Layer 2 of a small transformer language model trained on English Wikipedia (8 layers, counted from 0, width 96).
A neuron's activation on a vector x is GELU(weights . x), where the dot is the dot product.
The model reads these tokens: ")," " English" " b" "ox" "er" "\n" "-" " C" "all" "um" " Johnson" " (" "f" "ootball" "er" ")" " (" "born"

The vector x that enters this layer's MLP at each token. A number n stands for (n - 500) times 0.0054.
0 "),": 323,323,802,663,727,706,177,419,612,710,148,315,659,391,341,621,396,227,248,214,884,719,659,320,794,558,723,694,365,653,627,407,787,583,814,701,703,662,283,266,661,818,651,396,652,894,319,771,329,711,340,276,142,756,341,365,665,718,265,26,632,625,568,250,682,204,573,144,305,635,414,284,555,689,271,277,551,180,642,698,598,143,171,175,678,258,308,765,376,793,593,613,701,381,542,414
1 " English": 361,310,789,674,732,688,177,412,610,673,74,310,666,391,356,588,419,256,247,206,862,726,665,321,767,549,729,683,354,659,655,411,801,578,843,700,707,656,321,266,660,816,628,351,663,923,313,791,328,722,345,281,119,777,345,351,655,682,265,78,631,626,574,263,679,217,585,186,303,633,366,283,575,718,292,295,542,175,635,680,608,140,164,161,680,279,295,745,348,770,609,612,710,375,551,433
2 " b": 355,318,796,651,750,694,197,400,609,682,75,308,672,388,351,596,403,256,238,213,861,735,668,321,776,566,726,681,339,655,669,405,811,601,821,703,723,650,341,281,658,797,615,345,668,914,305,778,311,696,359,253,132,780,320,341,646,690,260,106,639,626,578,257,706,202,586,180,273,633,396,277,587,706,304,288,553,174,641,677,589,136,161,183,683,261,310,746,365,793,597,588,724,368,567,410
3 "ox": 355,316,811,688,750,688,198,398,611,677,91,305,676,390,345,596,384,263,239,198,857,715,673,316,767,575,712,692,366,663,657,400,825,580,831,703,711,656,298,279,655,804,617,344,655,910,327,796,322,709,353,275,129,783,320,330,642,684,272,90,631,624,570,275,688,228,595,176,290,648,379,286,569,710,302,284,537,183,641,666,636,129,155,179,664,274,297,748,350,769,603,609,724,356,544,427
4 "er": 368,326,804,671,749,686,194,375,608,690,81,308,677,390,351,593,413,254,245,198,858,732,670,314,775,564,725,685,353,653,655,405,818,581,823,711,716,643,306,269,655,801,621,334,654,903,316,792,324,713,363,248,125,772,343,347,650,696,261,86,650,623,570,264,710,234,600,174,286,645,381,295,563,705,297,274,552,179,618,666,608,141,162,181,662,274,291,746,361,778,613,616,717,364,563,424
5 "\n": 359,326,784,683,756,686,184,387,600,687,88,286,678,379,336,607,391,257,250,195,859,719,660,324,779,567,714,678,345,649,655,415,820,590,829,723,734,654,308,265,663,792,641,352,651,894,324,774,322,716,341,245,136,774,333,355,643,700,279,95,638,624,578,255,696,245,586,178,288,631,378,276,560,708,302,280,549,184,634,687,607,138,166,176,665,268,288,751,358,789,601,618,725,372,550,427
6 "-": 352,335,790,680,758,685,188,376,590,691,85,299,692,372,346,599,405,255,247,194,849,716,670,321,775,563,712,676,361,654,666,397,815,600,831,717,731,652,328,268,653,775,630,341,661,897,313,798,329,708,349,256,118,773,323,349,637,687,277,106,639,628,578,254,697,235,585,175,288,634,386,288,575,703,306,274,563,183,623,681,603,123,158,187,656,286,298,760,345,780,607,627,732,361,559,429
7 " C": 358,326,798,677,753,696,203,371,599,685,86,293,685,368,344,598,397,260,251,194,842,721,670,330,768,566,701,675,351,667,662,388,822,587,831,722,735,645,322,261,660,791,636,332,664,902,323,785,310,702,345,251,127,779,317,335,635,694,281,120,652,608,564,260,708,233,604,181,271,646,376,290,560,707,304,286,552,178,621,676,590,137,153,188,665,284,303,748,356,782,613,614,747,359,567,440
8 "all": 346,329,798,674,757,687,196,374,589,680,91,282,693,380,349,578,418,257,242,194,842,715,663,317,778,557,702,676,346,668,666,415,824,598,829,719,730,646,305,273,654,785,621,334,669,903,310,777,317,684,364,253,114,777,330,341,641,692,270,107,640,635,569,270,702,240,615,195,273,663,369,285,559,710,309,284,551,181,639,673,634,132,155,185,661,267,303,747,364,785,597,612,738,366,554,429
9 "um": 354,336,796,689,767,683,196,374,591,694,88,285,676,384,333,602,385,247,252,191,848,723,671,330,776,570,711,672,356,661,671,400,825,582,840,720,727,650,322,278,656,787,605,338,671,888,306,789,329,705,359,231,132,778,333,332,638,684,277,103,628,623,570,259,714,228,607,191,278,649,379,289,566,700,316,290,553,176,637,658,633,133,153,196,659,285,298,743,351,787,600,606,731,376,548,411
10 " Johnson": 367,318,798,683,756,690,194,384,611,699,78,282,688,402,352,597,403,248,252,182,839,719,673,338,768,570,704,683,350,666,669,395,821,592,828,721,733,632,307,265,656,779,617,340,674,900,317,782,320,692,356,250,129,778,351,355,637,686,266,104,648,630,561,261,709,237,611,199,279,659,375,293,543,699,302,285,555,173,625,665,608,129,153,190,656,254,294,732,364,798,595,618,738,366,542,441
11 " (": 361,329,781,697,758,677,191,386,589,690,92,284,685,361,337,607,402,254,254,178,847,726,661,334,771,578,702,682,367,662,662,397,829,598,833,723,735,650,313,263,662,778,635,342,660,892,317,792,326,714,343,242,131,767,322,338,639,710,275,121,643,626,577,256,705,244,592,193,272,643,380,274,557,704,313,278,554,188,616,666,602,129,162,190,655,272,295,754,350,794,612,609,732,362,548,425
12 "f": 359,354,794,671,773,687,190,359,604,688,81,279,691,382,339,598,391,259,244,187,841,719,654,331,773,565,717,678,359,667,667,404,825,595,836,709,733,636,331,274,661,770,626,330,683,881,315,782,321,703,359,241,113,768,328,340,627,702,280,113,633,626,571,255,713,230,605,194,281,642,376,294,560,711,322,265,563,177,619,673,603,133,162,187,657,281,285,735,361,793,616,620,745,364,549,434
13 "ootball": 359,322,796,668,751,679,197,384,610,698,86,285,698,382,338,585,396,244,247,189,841,717,664,335,757,563,704,675,368,678,658,399,836,604,841,720,729,644,317,248,671,780,612,331,691,908,326,790,320,699,367,254,116,766,343,332,638,677,280,113,635,607,567,273,701,236,609,208,275,651,378,299,558,695,318,277,548,186,625,667,614,127,146,187,644,279,291,725,339,802,599,618,753,369,562,431
14 "er": 368,338,796,673,762,678,196,355,603,698,87,293,686,389,351,593,413,255,254,178,844,732,660,325,773,568,715,680,357,660,661,403,837,590,827,726,724,637,308,264,658,778,620,324,666,893,315,791,321,703,366,237,118,769,335,341,642,697,276,104,650,618,571,259,716,245,607,191,280,655,373,294,552,697,307,275,563,179,609,661,603,129,158,195,651,285,289,744,360,786,613,615,733,358,565,434
15 ")": 354,337,789,686,769,685,189,372,603,699,90,289,686,383,345,600,397,258,252,176,851,723,652,338,778,573,702,681,351,667,655,417,836,591,829,726,738,630,303,264,671,777,634,333,662,887,311,786,327,689,351,231,135,761,320,346,648,694,280,112,649,618,582,248,703,239,598,188,286,646,383,286,554,705,299,293,560,180,618,681,614,130,167,192,660,258,282,752,366,781,590,619,725,367,534,441
16 " (": 362,333,779,696,760,675,192,382,589,693,92,281,687,361,338,607,403,256,257,173,845,724,658,335,771,578,699,678,367,664,662,398,834,600,836,727,738,648,314,261,664,770,636,340,663,889,316,790,326,711,346,240,131,766,319,336,635,709,280,126,642,625,578,254,707,248,595,196,270,644,376,274,553,703,317,280,556,185,615,664,601,127,159,193,650,275,293,752,350,794,614,610,737,360,548,427
17 "born": 360,331,789,668,752,678,192,371,596,694,97,274,696,402,343,590,413,257,255,180,857,713,646,339,753,575,715,674,367,670,669,396,840,593,844,713,729,635,315,268,667,772,627,314,676,897,328,784,319,701,362,254,104,757,321,327,638,689,282,121,646,612,575,253,703,244,601,202,288,651,374,291,545,715,328,276,567,189,623,670,598,116,157,175,651,281,291,731,361,797,600,615,752,362,558,436

Each question shows the input weights of one neuron of the MLP. A number n stands for (n - 500) times 0.0049.

n11: 481,461,514,444,421,468,527,534,513,555,410,518,472,510,461,475,514,518,484,435,521,522,516,510,487,417,488,508,512,512,495,512,452,518,480,442,473,552,499,530,527,524,561,571,405,526,570,544,462,504,481,557,538,480,420,564,492,504,476,499,472,410,519,507,524,443,554,487,525,511,550,498,576,511,449,530,465,497,501,534,510,491,475,529,516,491,481,449,459,517,479,535,488,585,513,446
It fires most on token 0 "),"

n362: 565,474,468,511,523,535,493,437,507,502,555,483,580,500,512,490,433,441,516,529,454,540,463,491,487,387,555,483,524,499,513,436,513,482,481,480,474,533,545,489,476,537,505,464,528,506,437,507,494,577,468,469,494,540,476,397,480,535,499,500,488,460,470,504,504,495,490,509,477,501,475,476,459,503,434,501,498,553,556,561,524,497,561,526,549,435,459,482,571,529,503,473,561,433,466,431
On which token does it fire most, and how strongly? 12 "f", at about 3.4

n166: 633,531,441,505,494,494,539,484,542,565,448,547,510,402,430,553,535,540,489,537,549,376,406,396,545,502,457,564,462,509,535,522,489,475,538,421,517,402,473,443,434,505,541,590,495,510,583,584,474,461,441,457,463,593,531,517,472,429,572,485,471,573,560,492,379,575,489,426,575,456,416,444,459,495,550,462,500,509,515,553,523,530,480,553,525,545,449,511,462,519,521,528,534,568,543,489
On which three tokens does it fire most, strongest first? 5 "\n", 6 "-", 1 " English"

n154: 580,541,542,523,545,530,515,474,490,471,478,533,475,450,508,530,564,496,549,490,523,460,542,514,474,491,446,448,440,510,487,508,506,548,473,467,482,511,513,456,470,517,500,444,487,488,495,432,477,530,560,511,479,537,420,511,481,474,407,606,553,451,459,446,491,501,505,469,500,484,502,465,488,501,398,512,507,430,572,503,499,482,504,479,550,539,524,443,520,480,581,492,512,520,542,479
On which token does it fire most, and how strongly? 7 " C", at about 0.79

n287: 533,501,520,558,498,561,485,434,418,427,471,524,527,545,447,509,484,472,478,472,512,511,467,498,495,494,488,456,504,551,465,475,532,523,494,508,526,543,427,511,455,473,542,506,478,458,529,500,533,489,507,523,467,484,516,478,464,533,489,485,523,481,528,521,534,511,489,491,483,532,501,560,498,507,508,469,467,480,524,491,525,479,518,553,487,489,453,443,464,504,463,461,500,528,496,423
It fires most on token 9 "um"

n361: 521,639,507,458,560,474,515,516,487,493,485,688,501,514,458,543,472,524,479,538,484,505,463,445,526,527,486,514,481,516,512,482,531,520,550,446,459,405,478,463,561,462,583,515,517,507,518,518,544,478,554,531,435,473,406,434,387,451,455,540,476,475,448,518,493,449,540,532,545,417,444,502,494,509,573,421,462,427,530,479,510,502,500,481,544,465,499,570,484,531,505,520,463,480,518,524
It fires most on token 12 "f"

n159: 501,477,508,446,499,513,500,513,537,464,518,473,483,469,439,459,516,452,509,494,477,451,497,540,450,471,495,548,493,518,585,450,541,486,460,482,490,566,574,510,546,511,418,550,532,563,450,549,491,503,484,487,463,520,506,465,467,529,462,476,541,524,488,488,529,484,526,456,489,445,466,500,509,526,462,535,437,545,551,536,473,465,630,542,538,484,513,437,462,548,468,532,499,471,438,490
On which token does it fire most, and how strongly? 2 " b", at about 2.3

n286: 564,586,459,524,521,481,499,554,444,486,507,420,513,509,436,589,461,527,474,525,553,530,578,675,459,444,506,506,583,565,419,544,478,511,475,561,551,539,492,438,535,519,506,497,533,553,576,435,537,481,575,466,591,511,463,425,400,486,474,474,548,560,458,443,524,539,500,525,499,510,543,481,446,510,423,497,470,471,513,540,547,533,429,576,367,534,522,480,446,548,555,409,554,568,559,514
On which two tokens does it fire most, strongest first? 13 "ootball", 16 " ("

n292: 426,503,463,562,471,438,511,508,552,530,488,540,481,624,404,474,655,404,500,479,440,413,528,397,494,527,539,502,531,454,549,400,429,440,549,548,469,495,566,614,477,488,411,427,500,517,489,443,466,568,561,469,536,503,466,510,540,511,415,596,509,479,544,469,476,512,487,472,494,461,519,563,573,538,500,476,529,466,595,565,541,496,465,560,503,459,440,531,551,474,446,482,517,497,596,461
It fires most on token 2 " b"

n153: 549,537,516,556,490,466,508,601,433,544,462,479,522,514,454,605,618,471,502,506,539,475,419,514,431,517,417,568,492,453,584,500,497,493,520,523,475,447,510,408,532,516,501,470,546,485,602,425,582,503,547,457,494,522,413,357,478,507,412,590,500,487,483,443,450,466,516,523,493,508,517,460,372,479,435,539,452,558,467,503,497,553,467,500,442,502,548,558,447,568,661,432,559,455,473,564
It fires most on token 16 " ("

n314: 587,472,459,519,499,498,463,531,478,453,519,500,558,556,452,538,507,478,496,456,476,541,497,522,532,485,526,491,479,526,490,506,513,493,500,456,425,440,499,481,509,515,498,572,518,545,525,559,465,566,511,468,498,528,484,504,572,397,432,533,503,513,566,510,557,507,508,525,543,435,461,412,506,374,499,463,573,531,411,539,471,476,492,562,559,453,595,447,493,515,431,438,508,513,429,478
It fires most on token 2 " b"

n37: 505,561,517,436,516,512,439,572,511,550,586,492,488,500,466,505,501,503,536,488,539,450,523,442,514,444,466,587,479,505,522,508,420,495,561,449,525,542,448,482,472,513,540,611,463,454,386,482,504,533,486,620,558,481,465,550,467,550,475,450,542,499,463,483,548,503,437,481,518,475,545,565,460,494,488,527,490,467,549,519,558,471,436,470,525,544,509,543,554,520,425,460,440,509,458,483
On which token does it fire most, and how strongly? 0 "),", at about 0.83

n50: 474,428,559,546,485,503,541,547,447,565,500,458,490,532,551,475,442,504,627,489,507,504,496,407,482,416,509,503,594,449,545,462,560,537,503,492,549,560,425,496,527,498,503,478,488,444,625,491,530,513,513,580,471,567,552,572,526,453,558,455,560,485,474,526,492,522,438,505,579,493,485,522,591,562,526,464,491,512,477,424,506,454,481,539,562,442,517,443,524,555,523,497,504,484,508,432
It fires most on token 3 "ox"

n360: 658,574,413,581,546,477,491,424,585,429,488,601,427,500,541,523,534,488,535,529,522,521,377,429,580,399,562,509,493,520,457,505,476,548,523,511,430,487,592,404,503,453,400,630,521,520,431,477,463,480,384,481,502,504,481,464,505,439,458,540,534,549,587,474,509,502,546,451,516,538,568,433,550,390,412,517,477,490,560,426,382,469,507,590,546,403,566,572,440,490,628,481,475,505,597,498
It fires most on token 2 " b"

n359: 519,439,493,511,496,488,476,491,598,508,532,497,485,497,501,508,513,458,473,496,518,534,547,507,513,447,544,483,474,481,523,407,543,490,491,489,451,533,544,511,516,546,495,531,561,539,451,561,525,535,484,519,451,470,481,429,493,483,476,476,490,524,471,507,491,450,466,513,470,491,478,500,478,523,404,556,434,488,538,531,541,522,623,514,552,472,537,466,518,561,569,480,514,477,507,498
On which token does it fire most, and how strongly? 1 " English", at about 4.6

n273: 474,547,576,452,503,453,530,449,399,518,500,543,544,536,584,444,597,596,518,482,530,510,508,442,542,551,540,505,513,463,640,519,531,527,520,512,502,470,463,519,395,473,448,506,481,484,541,519,535,567,544,498,470,511,465,531,470,468,422,528,512,570,428,540,437,576,458,406,545,444,421,530,515,484,482,458,536,506,510,547,466,476,487,595,642,542,429,444,422,485,488,535,480,382,560,477
It fires most on token 6 "-"

n354: 506,501,583,449,498,557,509,345,547,590,442,479,516,453,437,490,474,476,435,526,505,514,507,527,438,487,471,441,491,507,484,548,532,527,565,556,490,464,485,425,581,503,485,424,548,472,499,405,473,509,509,548,506,501,489,472,507,516,429,513,408,483,490,544,520,590,472,576,484,491,555,546,483,538,474,465,493,553,455,547,515,564,476,541,467,430,571,467,452,443,533,533,460,588,506,483
On which two tokens does it fire most, strongest first? 13 "ootball", 12 "f"

n46: 517,425,497,509,444,493,552,497,470,513,511,511,547,455,464,504,447,548,505,536,564,480,434,444,510,374,493,548,474,468,478,484,515,544,477,481,596,420,493,473,441,450,445,470,512,434,464,528,540,458,460,493,507,550,460,466,423,504,460,492,517,471,425,520,530,542,525,492,523,564,475,488,457,545,485,584,598,503,551,530,573,519,513,476,454,483,496,547,499,480,562,431,471,487,510,417
On which two tokens does it fire most, strongest first? 8 "all", 9 "um"

n338: 499,451,530,446,509,509,499,520,512,445,560,488,517,435,508,535,479,436,465,381,560,556,558,480,524,485,561,499,488,471,529,522,425,445,432,454,436,504,462,463,496,495,517,522,485,393,536,526,488,523,481,530,567,499,556,512,501,513,424,459,494,471,494,524,514,508,428,426,415,491,535,524,552,533,438,458,500,486,572,555,479,624,486,436,593,500,510,494,579,459,547,457,470,525,453,530
It fires most on token 0 "),"

n140: 423,440,514,447,480,548,499,456,480,435,525,513,521,586,477,500,530,415,472,528,513,522,515,453,407,498,532,478,509,446,472,481,530,451,513,532,504,527,479,436,396,407,480,455,457,488,545,493,487,472,538,531,568,418,454,521,522,510,464,496,506,551,507,485,536,443,472,521,540,506,476,533,416,540,581,503,447,316,518,448,536,507,511,528,532,550,557,517,416,539,516,539,521,503,573,440
It fires most on token 17 "born"

n214: 426,504,543,417,470,465,521,420,492,543,464,423,516,507,486,536,505,506,404,523,511,453,508,465,475,550,452,463,461,557,478,456,465,534,502,494,553,450,482,511,482,440,533,433,514,525,516,499,544,532,531,556,488,516,499,493,506,461,501,556,477,529,575,463,355,553,524,540,485,629,536,498,425,465,485,500,554,545,435,556,480,516,447,487,500,558,508,495,529,538,552,549,467,457,557,520
It fires most on token 17 "born"

n375: 510,506,468,482,511,511,504,481,490,458,513,477,496,524,464,465,489,437,534,504,536,441,502,471,484,508,470,474,463,512,493,507,495,503,460,538,520,495,498,522,507,500,493,520,447,496,571,504,577,533,520,503,472,530,525,520,546,503,422,511,507,529,530,472,453,521,540,483,467,522,518,503,513,526,490,517,527,489,524,486,476,463,522,498,520,503,507,518,427,507,476,529,506,485,469,488
It fires most on token 5 "\n"

n349: 476,467,501,469,545,550,520,488,509,504,495,502,501,508,454,513,423,460,554,481,503,484,531,445,466,520,471,473,515,469,536,512,510,495,528,492,471,527,512,484,499,399,471,534,491,518,590,513,580,478,535,481,478,528,464,550,461,499,446,505,515,525,493,488,498,591,524,475,503,458,488,527,488,573,542,428,517,465,588,437,537,497,526,459,482,572,519,423,367,477,495,539,530,539,582,536
It fires most on token 13 "ootball"

n366: 515,527,461,556,545,529,510,490,525,541,445,471,525,539,488,534,502,462,517,455,489,469,513,525,515,442,442,576,470,459,449,555,500,471,458,502,558,524,486,466,534,426,473,464,470,451,456,379,484,470,521,466,486,471,545,446,549,552,528,451,515,491,509,558,497,492,440,515,504,480,536,512,506,486,497,458,511,457,551,516,514,516,540,460,524,455,521,526,463,457,514,538,491,548,518,522
It fires most on token 15 ")"

n139: 516,432,509,528,481,497,454,537,632,459,465,544,468,411,507,438,581,526,514,561,382,491,521,481,400,487,269,521,474,524,496,443,510,426,511,518,571,472,448,410,556,490,518,539,494,562,538,531,533,455,483,447,408,630,400,564,566,526,522,462,486,436,495,532,346,425,505,576,489,538,525,522,471,512,532,591,545,539,494,546,440,538,469,433,521,521,589,472,421,564,516,552,482,637,525,516
It fires most on token 1 " English"

n142: 473,466,483,554,468,554,490,607,567,584,495,476,466,484,525,449,518,474,447,478,525,381,534,375,389,510,490,594,438,476,604,485,489,577,525,521,510,406,424,520,516,432,597,595,478,470,469,612,480,475,433,452,457,391,646,520,524,444,578,493,382,461,603,502,582,659,633,434,465,482,428,596,504,426,474,400,410,479,488,592,450,563,543,519,441,552,371,491,488,463,526,453,481,478,587,517
It fires most on token 13 "ootball"

n306: 454,511,483,491,464,557,436,480,489,518,483,540,501,633,486,527,490,514,523,523,506,503,429,558,506,442,532,552,550,541,542,508,496,543,525,479,378,457,470,477,489,522,502,530,549,514,464,552,519,489,412,480,483,463,545,443,392,464,516,562,490,460,452,489,542,489,534,520,476,468,509,558,587,516,379,457,524,457,486,438,493,516,511,510,527,462,553,488,446,572,461,472,552,514,479,544
It fires most on token 13 "ootball"

n345: 494,454,502,510,521,509,540,511,415,457,450,546,475,481,546,532,407,440,380,578,479,464,582,458,510,513,567,485,484,487,558,630,442,450,440,500,575,521,570,474,447,519,457,495,386,553,563,486,564,422,500,547,457,511,472,523,571,453,509,515,579,539,514,564,563,527,524,469,484,428,445,508,502,579,464,427,523,528,519,525,479,631,490,524,566,443,491,491,395,468,503,457,564,464,530,502
It fires most on token 2 " b"